Layer 5 of a small transformer language model trained on English Wikipedia (13 layers, counted from 0, width 128). Numbers have three digits each and are written without spaces.
A neuron's activation on a vector x is SiLU(gate . x) times (in . x), where the dot is the dot product.

Input weights of the MLP neurons that the questions are about. A number n stands for (n - 500) times 0.001.
n10 gate: 441813547557641451523277472408630489619469382555267593691361596541304476714294591406504524687469535400392443492482381692496538444423553131570481546450429551716387597604519485787449504432558635572685473781638666402581492682731281519496520565533611511391488370382512550143321326471547634603231544532437452478709549404443648746516462731446424604619412347599624594589613605466424582319322
n56 gate: 551466457500555751500629508657454843544699393418342348508419654365602508537703567586485565606311327725359534454504436606729417556643546466543707261453520417511579512361550427771516630440369524542381609492349512677528504496338644362512452646604558481335611630627226681718711609319309342660412274293533659500457515482591374727287569800504466359331601701431379387504453500519403376543368
n57 gate: 496504431528365533556639799446391518351628675315400523561451731492629484442477336726549209378430407475362650553458555539585593370287459270595398594561477306570738462572489432263577628480461300350640615331426382467281445508375422432643473496456625421426633465512346378399312500621577461173523525253504384478486715322381541758476568425363594524102266434391577563458531454578376563683309
n88 gate: 698760496441529359517443341628447415431535529572514310421408842545356407459413660387528615490658460477360430706477650410583528529709647507390731614283442565425653535422468585415543660562520690608485643285540557645611482536426359212500537634463578465503289697594543344474507496457439493350606503522415574514507590673340441454459539451670444555504544626350477483464392268782665411745635
n103 gate: 496389620354509421622310426342314981246741456500350849586602428523587295569518461550739585586296565541535928385496641400535421430389466279543483442316609604471529449359509368449504590611480496429452783547395509579741469557278583487556592482880508378608491238635418461700403761428409470496479640650385581504633624357354592525522492454363492407797664413580563880547621668349444293445440
n116 gate: 774524131558259564455395644496496648444590458652593718303624690399588287163530530478305309614437737469638660521504359787754573367475279488571311585371483424560480363658421517473454622560610089426360600567359633463509569419749327492382723522735525361351244545453504515531566596367563377504488430526292579714588528742476414459785256643442512357467500508385561488287496641627678443625408
n118 gate: 470455282195461570605745638414202525426471496530231526556318483531496451480252487464610766675466599518482596424643701767457326430606500715453664565572335699459728716356386466751757291364392443671396449521435381467598910178428560353599504624399580567558348511582560403347475709341603837471378297268561379609422463674425529563721234492585617456644412314575605392572582481500524525755713
n125 gate: 178649348496595390392677699374367680471560388479591529574618678418572649589604525664720449139463454509601584455474219550467492454537179341590580693533754645307635496349423447451492462542335479652475549479588325373457602696309403435686429432698532364642529260350331370435504590153430413596617274534445640481324156426576548407466553648610352585508360479544425683618706642424606496634504
n127 gate: 556593357290356554440587418424375417380375593710470214454636812687539437336453630773394532264505351429573435713509208382562515463470610362525710539414665541788673631318550636583459394568438203793717327889070070668521426459586437465654688638447852396323355177516295551661660333680577438286601633724777799461454180403262326560852339659404450521701731731490509544586608384823524431773581
n133 gate: 296522477300401536706326561428600583450448511303703406688176519366431332649588286421314445548636405516442698425551746364622431538281695496612581487680306595626693701578507277365568488454412454544485478519363519525332519531522550441606335281553400467301584472614383479559441354566526344551278451388335539422507453571515529734702660467634335500496500697529493595272496329233570529332669
n135 gate: 525776433485378291504424517537627600692541454778395379571124504496518327749394534412794366784529513504483683409228342395538528675541377468766520314521733449576492488687483256641889539436617355533564700517733633573296440576641559278471487548413822451568682605458466603262615512414492534598282496551699536397694568516492537504414508374442488478504453525255397771396403559748461432392400
n144 gate: 628479533586676633450631364471450524485564397493717602420525547641411391393533600515374496424624232348541582424382537478346771322532699525403507451439485456660468388493514759583584549679334578535327562241437738416677650530622420511500604519407654369294651576515402543554603460581424489383400605519341569455500325648560564435335410564532269451489399298866434789572438461489540759579638
n162 gate: 496562484567562343337590512600564566442764401603272524578113673701342492670537566214484547478401574378315452346662629373792374462500536275536236397553517640449543795366270315655561682383797296726678516471570447457547529442371514584467421585500560500563467490570741574345360427591418446325472519454488330427675174566603468705454709381257520647440727788420467464609459513456361551589516
n171 gate: 680619413416555484557734348420324412712451656630363408734500545631315595248343513426496491813437601545616516521406521756298682449694317593446610482496804555576346450206558484446488400376477483496530861508513236194448702686537335340399628552480627618356496510521383526351279628306425529590504613364464090528591500437399447570504619589471414586574328740223629480405722518557573576653388
n191 gate: 578465555221474507737327511429294461425464574489557346434569486846515515632740436504500740620289326712364543471390365319619496613446475649620446426434496604465397558489325398504599450345644489589649357688496573511763329511707487428674643592580573478567616543552526400504435394326390671353377455545416441465433312570629550420678337285449439473518587648529761550398696568564616242493665
n206 gate: 476459591119789638327438742425453518393439631394269668323651773445291797369778563365799445617601674490485509381587485591568676622330523440339608444486534514706412163367509647666658301308612612733665724447393102440594470524216307556707378425486335491698320584747457596439181333442567742486707335500714527505744560341309621528875344356628458386741367727495435505386678438356597670434362
n210 gate: 593719484493674492453435663613876408537512345492578415589464548681561425397414545386588571529042313655670500348555484391382633298663366578580362277636488545519356656568448297369395362711568229347463588512537596481592649537552482619459582446447695476512533540574249438453374468609266386461254737500527698538467543607375563206288512833484484342266334329520412594500391531288318500468572
n214 gate: 405782485343548567243401555532564451530371548764567467365489586508494508490195292596496402490621515492560354384358433595496461515475240398663536604431474437465525543507558803611653382537568463479559580602474337542405387771384497486566485481528579265591311320478588430373636536351445563675417350362650431207523398642358422712474356699438668530424346482254477412442240413610429570518471
n221 gate: 488527432427415323613697662311500813378657585613643512688500666450329380765614504655460571388568391521516695377355508540581535418433398632595457571265532423404547726397215338318724521545433272391427695576423595593703508638365300304657553517439464488408577343776524398352500540318560427359334530426645591617569377295387500508537547667492480644445314621265230620464681552784393550651448
n238 gate: 459440526648622433625423444233586686448622574733535463544496576611642546333616474465478549447655648508594697475364620522689596553478676202638309725248645356356507434271642645488698519651404320518496661467474656514329455317515258576592500382559558589422466387426426437454540474500482455697348322616440313580557613413553561656632652446551522375547557537374473656485640277686425443569650
n239 gate: 572716540471456405341580500361445652524240312476362595460261457500587410455290464550402644385552720530422597354446492564612684500610566527449251583484601584390496539480704598349520124370604330349645701516303535642451549452767246465660480405549637732431319649725389284395796382408397712384457496309632357466482630470307283402631453431563473336531541492426637500236456547620328611622433
n243 gate: 457735640500402724608389402570338597401492423572193407508701554598489373556431698322689557623342735346356653828235357509427640504701368582576512585597448547386582525580664420606458429422306582653904568483547567271676456371500478558632639623476596645431431313358551385370450466362589504777629437478496155428681422608344550676487408537349802653579544265608492401260291629574414157487462
n317 gate: 172612640564458280724523486259605665733440207345563692453403353275422529681172462740486515208646599580548527671373634209420405366698582586361454586602396599912396523463454648399533558418775643327675393542870407166432336619680250592425409408478339623284405407443580411461669426548177717550472570533540407637589423314196541560524270355597692355288481250514623414440317652500651338579537
n10 in: 479736546607664541614372479522583355763469336543384542815517601707447544671327586448489610615621482383205531560567529543325466511521572305412379568556554504649555588574612458596429588416507615500479408734554777435478489705741320528329424577379577424534475465486571452362313356536581675531392530684416580550539388503404583587351556651493293609636445422586738531693475477528409537255440
n56 in: 480328375482393685519591524692531507488481686350280280406399593529569374545612699475201496539654393680516458418575416520563652536453672553714538375406647536474747391473543240619429369415449588469297625421504578754463427416570607569310761423392457492304715817432402621376716531394374270561589456524504801633514708567725603585338515565636738435384637607561482356488334419492351481648543
n57 in: 361307592445422493417575772503399459399427554461370557394427563433613537510583403767532295423450500364336566511506370468568493467332503243482413533539471350581716409612602577308656548238543305218557504507604595473284511662381478615614449390346549258456636527360262359511340380566482407327598549363493463507468732393342645441438542552317514544322380357497610551451390427593369490623267
n88 in: 382680660529597572406260313569385718449524442593514300329560805455437411712453500683560426393339486454562594663581427572655503708366549321574392518390413432374845419468401592372771296445523656535417603311619507669526562471465494423618442652480454497682301565587475364459545493444468457375472374507391524349643617652497427507423598368514556419440588396605549583348228465583651401634450
n103 in: 479190562451500332581316428383316540275606643496323829375512287413552319650403521587636474530500214389453675273685313454433298496323439391545529388318644819564472450479426356608446517564558555427538629688496277677612444517397522733387530370638389248688568330500504477785377753651513525484451737717421614653697693461443821360543566285384594440615603395573546593682450635362523332463396
n116 in: 517504675707483561517684478567437455609362353710344590628395357732421831472474652581339496473401547669597392411608378521440459504352563364322776733682708375500355813513420622486747362136400713438712283282639432380593540600323421378496504633512479800607474635288641469698667360492252754492475755622516476399566492456666492668302887454500571601656408423525449690356556611620433640386496
n118 in: 421512421352378592577671702493177452708651534634251492533294414561538565524288411688615707557471437469607569401624645713441367457496549742426541549724234500480621595360475360839662357359457415532369376425382413379604646179467566410634504673338521480548521517677663330193516740481575811732521446228587465555382548670468618570539208439293716487549410374463663262670626617528500556587765
n125 in: 436496455517553381448629740437341468308589359580620425496690604532630609668512554674605563275485481605562581571647311348245427361452309438620448769612519633327507425507481496406511504589307404493424489511599407307539360630254414504527527426686437250714588365229368360536648575297500325415585293488414578521294329550592610481341295617582367620411461352581459617725602680504594464567646
n127 in: 783540482247281615356565407456423363406355696639500255468610614645446557290500552621399557337551435559552347798533335389444576585527590371518640585417608547774675596473564664585357447590444411626720339838177111567524343552564480464509576553574632306256444281397296517661722394663713402301505668651720832513454224439298333618647386684422423476974676700423521540624463500760573380784574
n133 in: 500507780594599544715230401503530381149452377306456527420515466429490457496685354448534567414469550711687548395548690161431482628478408255590608576474488691507537616425597571722265346562482450552462394580496624441775527358504623608817423425439418755391569516665519524664582560514568573537239433353500450518269412331581415474508175434677319555552680638511555485636458492482507398399677
n135 in: 850552341518539366394426555554553393745394484453657523639312508387529424683472354480715464710605359695408576477440429543312635559642489575692538288585539484622361492673542362466740492592634382583241492333649650770311213469806571492543607568452630394515869594316426472382606542489578602614218551631692624544504608639451560412372431538377421364504580434368405553527426534617511396439693
n144 in: 619429690568688608444544263405450370583443548510582500503537500607414468423583555589453472472657232380451659406398455555390770298527689480355563451500459479604431389510672769548551433626234545493362625326410557408553633600702506483288660447390570258415614528590333565453453557566578418513520601566328587478469425584540613503412419497564414504440525311729463678372367393404560680635635
n162 in: 454642731466442595617749563572764551466508709629289302612390634898448397609374626175545658376741554253351452668504656488617380631578460444414297500500374262385468385529467378648351870424666500661429451541412385588419530655365456601284221706492431528572496555626653492456180344439388371605553292441283391414673293567580440671560794588627504530655598442399549524516554334532412317570549
n171 in: 720493436403667609758750408520693291635411584439489424689586548654433578246223462520522441668667347330368636493562535648511522454571625738406404567462592656623460504395717216385485531469563593456397696648458245526476481677365527444302512630489671485496531591466409479671215586352685443622411718454432386589490602611335367586492556618564323481485321496489676467643720574632587627463564
n191 in: 697569464490332538663525291510496313637408533478686304518522804466479530586515378587604425447317372616549433442533407398482672559382507528360372463356449504351799468500550633547446591340365200447467471544537723444609175526374455340639726443758582511479397491555365319477543403237536566663339476604417507647338423558613525665616514373514454504507608730450470377507751653475473434381435
n206 in: 563440755527774496557550542397562512372438619605460441261661611342518639148483632456492582659525525263702459504633393441179650654264533427546582532629317187661496280521413508691559369384711453427530617328602496387530638543471386644677646457587376476548627640691613470240270550481651428390550570654580460706527871238594431554539500333670459448632383226283801670454433450423415657641604
n210 in: 798597566425398560523465433575569429568354516618334449480407342766385718204301524492643431550311654558669603244390368425370477432581534485399726549667599457627390531616662481742551272376587560565492671383575380462354814667647452569461640504519577287564329497373590376035450496471273662653465536492772581515486572474344588469556373728651511544689516484508472621516633246595500553349422
n214 in: 421647697438471521353461540619612302460511616720804518604514458414464589564198275684479463562565240668632563496481569353514347526564255458468416578621221482449510465433645489438618504460503449423391414468594397749366397798249547496432580459395507371552453434522493367492770603440511453514595310398500415466415586727396322542511440594631503327419356457483656431617313357514457638543618
n221 in: 435448565477417383518504518352391521284419562692635550532536450398201548782504507508361425370406485542696588486500438384475486449358230688536401585293500507359483628450386422426604466430547452374573314496460482587727485584393358546504746377367429528358580434562522399557429668463446511588443681364675503904552400425385745262593496619521468678482463598423307490443626664629483645625400
n238 in: 487381456623537574461530442391543532350408469622558409628553510546520618440473428370440396400537612600552598593570449487551536648437530318427326709356612463313428467503673633478567517441390305464469560288551653523215369422683426727385497357449679500487445360364551509443559543553483449723411397709359338662460620624559765573607619337623559413613542652461378484467675256634429484500671
n239 in: 647675624548489622313571515598430436599070409564547560406422411535670380560347374661385484344481663476600518470653500541466525462611613514440235572623454587410540597612667685480459223369615489299660593417553578873383407431719388555383607379464585602377451725591361333457713511497534564570555528420589411507288652638354368470434304584530551369426604455570657409317474606642375583667489
n243 in: 508588744526528681849552528651386466414362512512481516556611318613615483492373488420544483627347621337434516679435299448144667516615539609576303503592557621550636484635659421552276387529317594570659500231606476368508252443754553669508721463580512520407773436394613376449575504396536565904540582385351424561482543614399594690421484621416763508354545189590361624225399669644441330341468
n317 in: 356628535445443209699396474250606562624670307347617647621547483423322540594438350636650675292631614352402563599555668395553370460616530517160424566728619679849403474418573701566517414487605641492764314474685431299473353544800321377269624477467466656542460392658739429660593371524318741504406488584467385594500316451104563568643252424625686174218353574517571492534361411386628417625509

Each question shows a token from some text and the vector x that enters the MLP there. A number n stands for (n - 500) times 0.0058.

"or": 500476471585554471509472481526506496484426412411529484475614332550741567461484553613525621598506471613480477424714481501506355527487524521486486632496508455492508451538529543463466426588362401445560463406548503512468553492515476596473546511398477458461509898380478597522488537515544509571432521506487495503569536493573550512484514478534461448552554475537514528507541554542575473447518
Which three neurons fire most, strongest first? n162, n127, n221

"le": 457563445595462520469510527615562303435506549548497533400514493437522496497560308543476445515489521492563504517589463483417416454525496593476541624512495417516485594501597511518439492489434541626539548461481533471515496483409603492461503502510553441514576741573549551516530544466476480537527484371467536803419531498486560436535544555480513408554479405460504541499546481439541476433515
Which neuron lights up most? n118

" D": 511478550522520484483482558660476401536459599485491553544455432546512533587425540604534444577528477502547348465708535582453479496552548547568502851498532462500489481494525488490532569469535568417482528474437463533427514532495502563402566488522508487521440252510471506479435528495526614537501500489463483549534572455534512486462486515492523521455488457503536487579418579585275494489456
Which neuron lights up most? n214

"ic": 509565486457451534500498463767510330529447490540485518564477413523538548418516489586545523529463529513474345395573546508456382448476445533524514671445419500536486520556663495511546532565479508480673420463506487512500509516460692473410477521543467478511549541524545627512542533527448495489467563531464288710454479496568433488461514523513535518473429498471395580555514395456451503493517
Which neuron lights up most? n214

" beg": 482511472516544520435493359466509369550435547429422638448584441505589501457433498501576548404557499442504565496767533510691512524508469412503485679477562496460463465635416507542445437376599520445391383471532536538437499484554455582523631563554451441463525445470492489486499456504544469632519444448409515682476488559556559428456478657499635465456545410530466553548495595477418493531443
Which neuron lights up most? n10

" which": 456507486517418542511456454500496419528557445593488613358465431484421501527419510506492539472489493609508447567637501509488474480498542569420433449508510492476514511560388402484568506462523488542420442599488536446505477494508488586483354471533495497490407534473565545509502473556622556520502668549619522839527510480441474466512438432500538436431610489378401480465535402504502587457469
Which neuron lights up most? n317

" J": 588489552561513476581500546799448439515513586542508450473502462565602480544572468473471539454518519505483445479735491493547532526503560539500489787444500487444500425504442500446504521507629452472472471569453459535485529511597408504478595500577535467512431430492456390533463514485465548580472452499482632532588532586559533548500511353535475417458648487467448466461502541523488490454436
Which neuron lights up most? n191

"7": 477515520362533446484516541443480347374498552483544467589438447438675558561563531541488582465520447477535423605653517504465468521624529653482480272451499486405501462461628503489490591477424475504416504472534481542521478510555543512448492444422492514572541688485415519601538523548588511489531504480508514660386568527591509519509521450493521504509504472553405515480458393378480467531570
Which neuron lights up most? n56

"un": 530523465456458558525454487658508356546656567517550344422540533543545547470568481427522481540497503364499393670432497530323396563582509555495513694485514451465481525447534460528523490559485501489542371505500464459476463476536581472385493465499488424581543671402500621589461544512474497521570519405347538706412504555572533492516546505486406523482413418566468570490487582509654418479446
Which neuron fires most, and how strongly? n243, at about 0.27

".": 485490448554457558490465504678487372475511506509496513518487542491326465641415525415539524432545491536510483597580444539491499519500488435496507392517494451546516490492455483487551458507482498553378444420492501503542470412400628527442573632397531572484551532470449479570495505558538531461549431615485507797462595394442489493462437436497543464467472522476389506555521467567519471531505
Which neuron lights up most? n88

" sh": 526463476566455564518456567547521291543428548580501542543457570626458526348446483490555583467521522531550529494590535566531503537590518595432493723483523533399454604547484512507454510453620443480487499478460510625436403455532474548475567475483485489595497398479424484453491490585534475525538639445432575595467473556514520499449385509489470520469563468528541476428540459502306445394587
The two highest activations, in order: n210, n239

"i": 485481538498567545601476576827492342426455503499584496668566396549672526494580444476480482520487482566523379472594538452435396484472444536581519427510478460475487411483506513481527428498508517458463465527512453483503479521508620561429482457489448467431532654472514498582475522550548518532406493378553432647405411403520500468469549491521415517493553449619420529448558527367524459478424
Which neuron fires most, and how strongly? n133, at about 0.39

" Spr": 614453555644520573505448429594511314499430523451515555456490493496504547534615611525532479399541446539467448556494546493471631545469560589533491785540559542504408441633545503486454567460360476487474407518469550526536481533475401576574504373540460450490519614397470415616466497450554482524506479475459533649459503615471538501491464483458647450494452552510473463449576551501456540415547
Which neuron lights up most? n144

"===": 479460437448561483471528380603535316530381560527473524454431528465370410592588435561513382503530564664509537457789529476543399469449442451517493506529544431504487424440427510530533548517480500471480572481500584470620507473502516427567613473362520476471522478434559515332469499533463471350591507468605607750430527407567452498524545462536420453495490613540535529540544484509556486464486
Which neuron fires most, and how strongly? n243, at about 0.41

" June": 497473546691471468452478498497470377431444405500457474479495549423489511591477488482469573480511431496454504561447497471499579478461420589403529518504445548436525517412528564542492501572553533527489489485512463559503509591479421530484562459512541448523533695544517529445449505530554608501566548493525495824516505546638484454475402501477416509372548548468465506511461447528570559576613
Which neuron lights up most? n144

"os": 515552506567446492467472442794473371481517526531442477599529465543738451497489484477603470479490524508520357524550368564503445452537480566483506588476426482271527505510529564462541570534511536530539448441520571521484519518514569489448524458454464394498425677364565647494458472465470383547593498513447402536512547582415522442517477509476629590535476383526595532555547507453512489483424
Which neuron lights up most? n243

"ore": 511566491508501430393461524675519433475620534532557515387538493512480548468491409563522537540489442479520538457642499450543414511503437583470498571462416494380517461515439498521468523517495578490482507464518486544567526472506337506489434507531504393450467650529552601733406509446526474613545569464422519755456521477586540494465579450470321475557522574465391588418568494541707461544528
Which neuron fires most, and how strongly? n88, at about 0.27

" In": 514496477514516500401554547342509409413440491439505456456512479472402432539484537590544419470505542558543467529552499524489527534543490469557564525503544532385502499518540481517490430484532498519529477543583465566557527545559380574417518570430475550454527732516627401409464504535497481488545620623458646738568603510589474447572497346455448424449397546477558494470401559585414505508605
Which neuron fires most, and how strongly? n239, at about 0.56

"ry": 580566525605443488517545666577506478461521542580435490448542503552711451537480466544525469444503559598445391601569502532481484512414459564418527665446492479441495584551539564513512567494413457439482268453563542516508535459477600541548492472448448445567589612499515561489395508512514482593504576515585547798403484537523499470518534558536483510517534479432505479502505579606520528510543
Which neuron lights up most? n116

"atory": 491538498512498433383552623465530408532415444532506483539461439460471499454537472499484562491466538606527512458642484499492528471471557534502530547465584544504508539589596487541528540516378455519435463516538511540500490538424583432378568393550512476538567709408522459543549421509468527489521596525563464865447517577539502538456570378491447477546500468504394527551573357499501533479509
Which neuron lights up most? n210

"ident": 481556555545548516424521567503513366526421536466509395460513458599578533524505548565414427460518497531376530539521517476370558556575543429515421670534586493432526490525615545416563467489427492456490554527477652457468465484500369538386574439446518469535520719418486606511547429469498594539516576548533417636419578506585527603481484464557371506495533446532390472428446455626486521560488
Which three neurons fire most, strongest first? n239, n238, n144

" G": 505339438603510480562485480837481384511452601451489535539437407474512526489522449563434485496540521546459460450620491491494495490497538542514452728548501460479515608547514524542557553412542463463475478463535554514499485536539493597563499460535483464526431251480515440580403581454482492503458540538410587485637555414485479519453475549521563562486552536554504523508559495394454539489431
Which neuron fires most, and how strongly? n88, at about 0.16

"ft": 563557579550572484500478641669549439483388591523495463439620432551486506471443385462547436523485458464516506490561467476575427488527559476399451722559496476531464523574570482479474488517560493391553540382489498528379503538496566578566608522437479525530419749583475546638595534521519497418482525529534580632377544652509578462447516561506405509536563527549389563476455461497372553550503
Which neuron fires most, and how strongly? n210, at about 0.8

"ck": 510549517541485518515534437750505503593521594561446433515452474500656568491530448566487387404504464529524494568653428455349501505484521446501465700550492456392542520506584561507467509447433560447562523442506581445435557529533571547522572457503450528515547738500380498643551500545434454502450591459318445521440550570413471500401521510440586506439469494478473471483414594549555496427487
Which three neurons fire most, strongest first? n57, n56, n243

" Con": 553497453437525503452485343499421407440379580495552332470534526583589531510539561547470438645519482540515503392533365507388559558486519546465484750437581487468534527505539502491537550532496640455566436482516572595577501533549492439352558520534533563527542421436442547500510513447472450552428562534475580679379590598522521476549526438498504481495428490378572452480464546558430435479609
Which neuron lights up most? n191

"0": 524547485546517521490519651434488357445471575457477407571421388481688490568478592495511542408485463487505424578588502549438461580616439639426533216492510453387468538497489506462459556437495462428475608503477516517470489503579687512497526520454577494524549461406490545581530545459513414567555383481455478587398546497582463500486582355507519471601527549497499512482499502500381453512568
The two highest activations, in order: n56, n317

" 6": 461422493530548520510532541527431334489503552484518385415405461504515432573514447507423602410483465553499486334592544441537453547547502698385579303512482546418469470358398508453533539465427468491588518549478570462497526491539547550413539511533499302496592574526446538581468578491500480580522475563384416542437540411598484517436583433471564551526586543441552502451502579418576523452488
Which neuron fires most, and how strongly? n191, at about 0.62

"B": 446454620495588508495489641689467456481421539433526519433482455461430540494530429455455421475498472513446534452715450523482456461498637592548493616523462498471569509442529497461461530601474421460350454480577545570503482539460499503539487501395530509470508537458441479537503481487524488469487470467365616680377560532429523467466527430461475468475636565437476495445420358442479578404436
Which neuron lights up most? n133

" L": 550411491770525549531533574775477411493516535551446522434476397533383458457524543542466567528458523531504464497595525538539587506496542611495471774467473545399516440500476496525493522579539534490582459541437528546534461519455538531430597497547498468597433312466510517519480505462504541538497440606497518557560550497471469448477485451482478462519415547571466535509540535494485510486543
Which neuron lights up most? n116

"and": 524506450493544449512468466549494446503460441589509484411515460569746623528527455515509567508489517510483468466626478480495492523556476489360454637510444472487517521443501482475519516487482419527467519485480523466477406536544531567452563494546447537477450877452459613622483516524527508444557593403376638643352465536506500539496489380464391590492592593544508577531555376470465560548437
Which three neurons fire most, strongest first? n191, n116, n317

" |": 485456522544466533538484442549484459485448499546453501564498471541438539757478497501518511590482554487494459476606557520470480509498514496521489160494523514505518544569546499514496509464485553535535469468504538459483505484474509523469422471384463533504496548507537464363487535502490478520498558496440484738565458520443518495500508423494529508496514514508519513495512485467434507495489
Which neuron fires most, and how strongly? n10, at about 0.57

" Em": 541373462416477564538533595689470332540486525506470560517486502521460497503514591486507446505506463439426475456586454566467593482526512624433444782460516506447555526569552549541551529402427503534530423522491575523456379440614553479438548494554435624580539579377563431546477497466493497517420452472587488604521517507686537433497477585512511395506467521452478455552441546492572525490401
Which three neurons fire most, strongest first? n116, n118, n133

"ing": 499523460534566507511516501553581444443481487512548481694515496473560605506502516477471440472463496471564520376688516476525520448446512513378559578524485473456502484543535473518503517548498454531494544416468486506477544504493636499422552518487536567462463807533517527505483523544486415428485571504453401815511556562541441532510605471441542515408534422490434484491563520484367483471492
Which neuron fires most, and how strongly? n127, at about 0.42

" Ar": 526363459476465504460465496603528346561454540394484558463533415533572461487446519512525467544534533544406440473583497514409553526476500554462544787461593427576518503457600468500510490543444479485466354538536494562420520398384439563407562420517499492524517390512526500388610548431480503539473581668566633553429608570571502489494485549476634411480512514500556524485521715503432522516491
Which neuron lights up most? n162

",": 460453433459532402567447476454462412459614477434433485503406496534485487633456545482445498481532447412524455534595564496509455491517494455476509523469536506470485526522503523493486464463531499570501546566469451550512536496459577608543486594524554489491500402444504494582512531514477524400455610551556532909639530605512483536522497483499478419456561597498403477481489508517508433476509
Which neuron lights up most? n103

" lead": 557450531454465510545436523465509453551515550500456500604524504467647498467489490554499501392490536520443564508740504449506491486547486538442495572453538516503516441408424512454461492375400486367491529412554474468492533479528400590428473479584511525483513458587538519526476512465467456529510485363398381812520447545606505479456517560548461527439500606471443408459559550519414620538409
Which three neurons fire most, strongest first? n171, n221, n135

" Penn": 552479541480511493493505377648470339527484585463550460343458498504474488563493563589523455422515468433424481485555528528486680530411531487441463766510480493500535445517553560475536596397422580396554580445519615552522490526518500565451497430645474511511463594378457475654550522490510420508502399533399525739388582668506467552508476562452493464473500498480481486477475490535628454486566
Which neuron lights up most? n88

" 2": 479437533453496471545529617710445258570428564444469487563538431510417446595448569569514519394514511474445446454608472462557430537488430728367457302557478477521486417433507474466497523499454527448513495528464590577461567496500500486509515460547496513502552428465435666558395531553511500517520352544388521614494463480572556495416519423519539581483539531452493482459465475447563481503468
Which neuron lights up most? n127

"26": 453410475375539517447525474553503311496483554550454428503480517481586580512613556510532640419486489584544437521587558485399417483491466613486451257478497481439486449485557488588473543485470525429495539441448451565479508525552728533575514476452442477543553511380436449523528589568548483542546507547553329639416561422579470542494482536493511483449539501589494522456535429390369502467585
The two highest activations, in order: n56, n317

" led": 569450454526551460507443427373535380579509575552423550438513542496595459510434556407488425369547518385515520407623497464606368394493572481370528574457508470525455483492501538533520457442432360464520462400508431488516524436494434601408526441487511432466516518561523553425461494509449460468529392457551368769462530443521526484583519531515323512416567630540431472465465527472400462558452
Which neuron lights up most? n238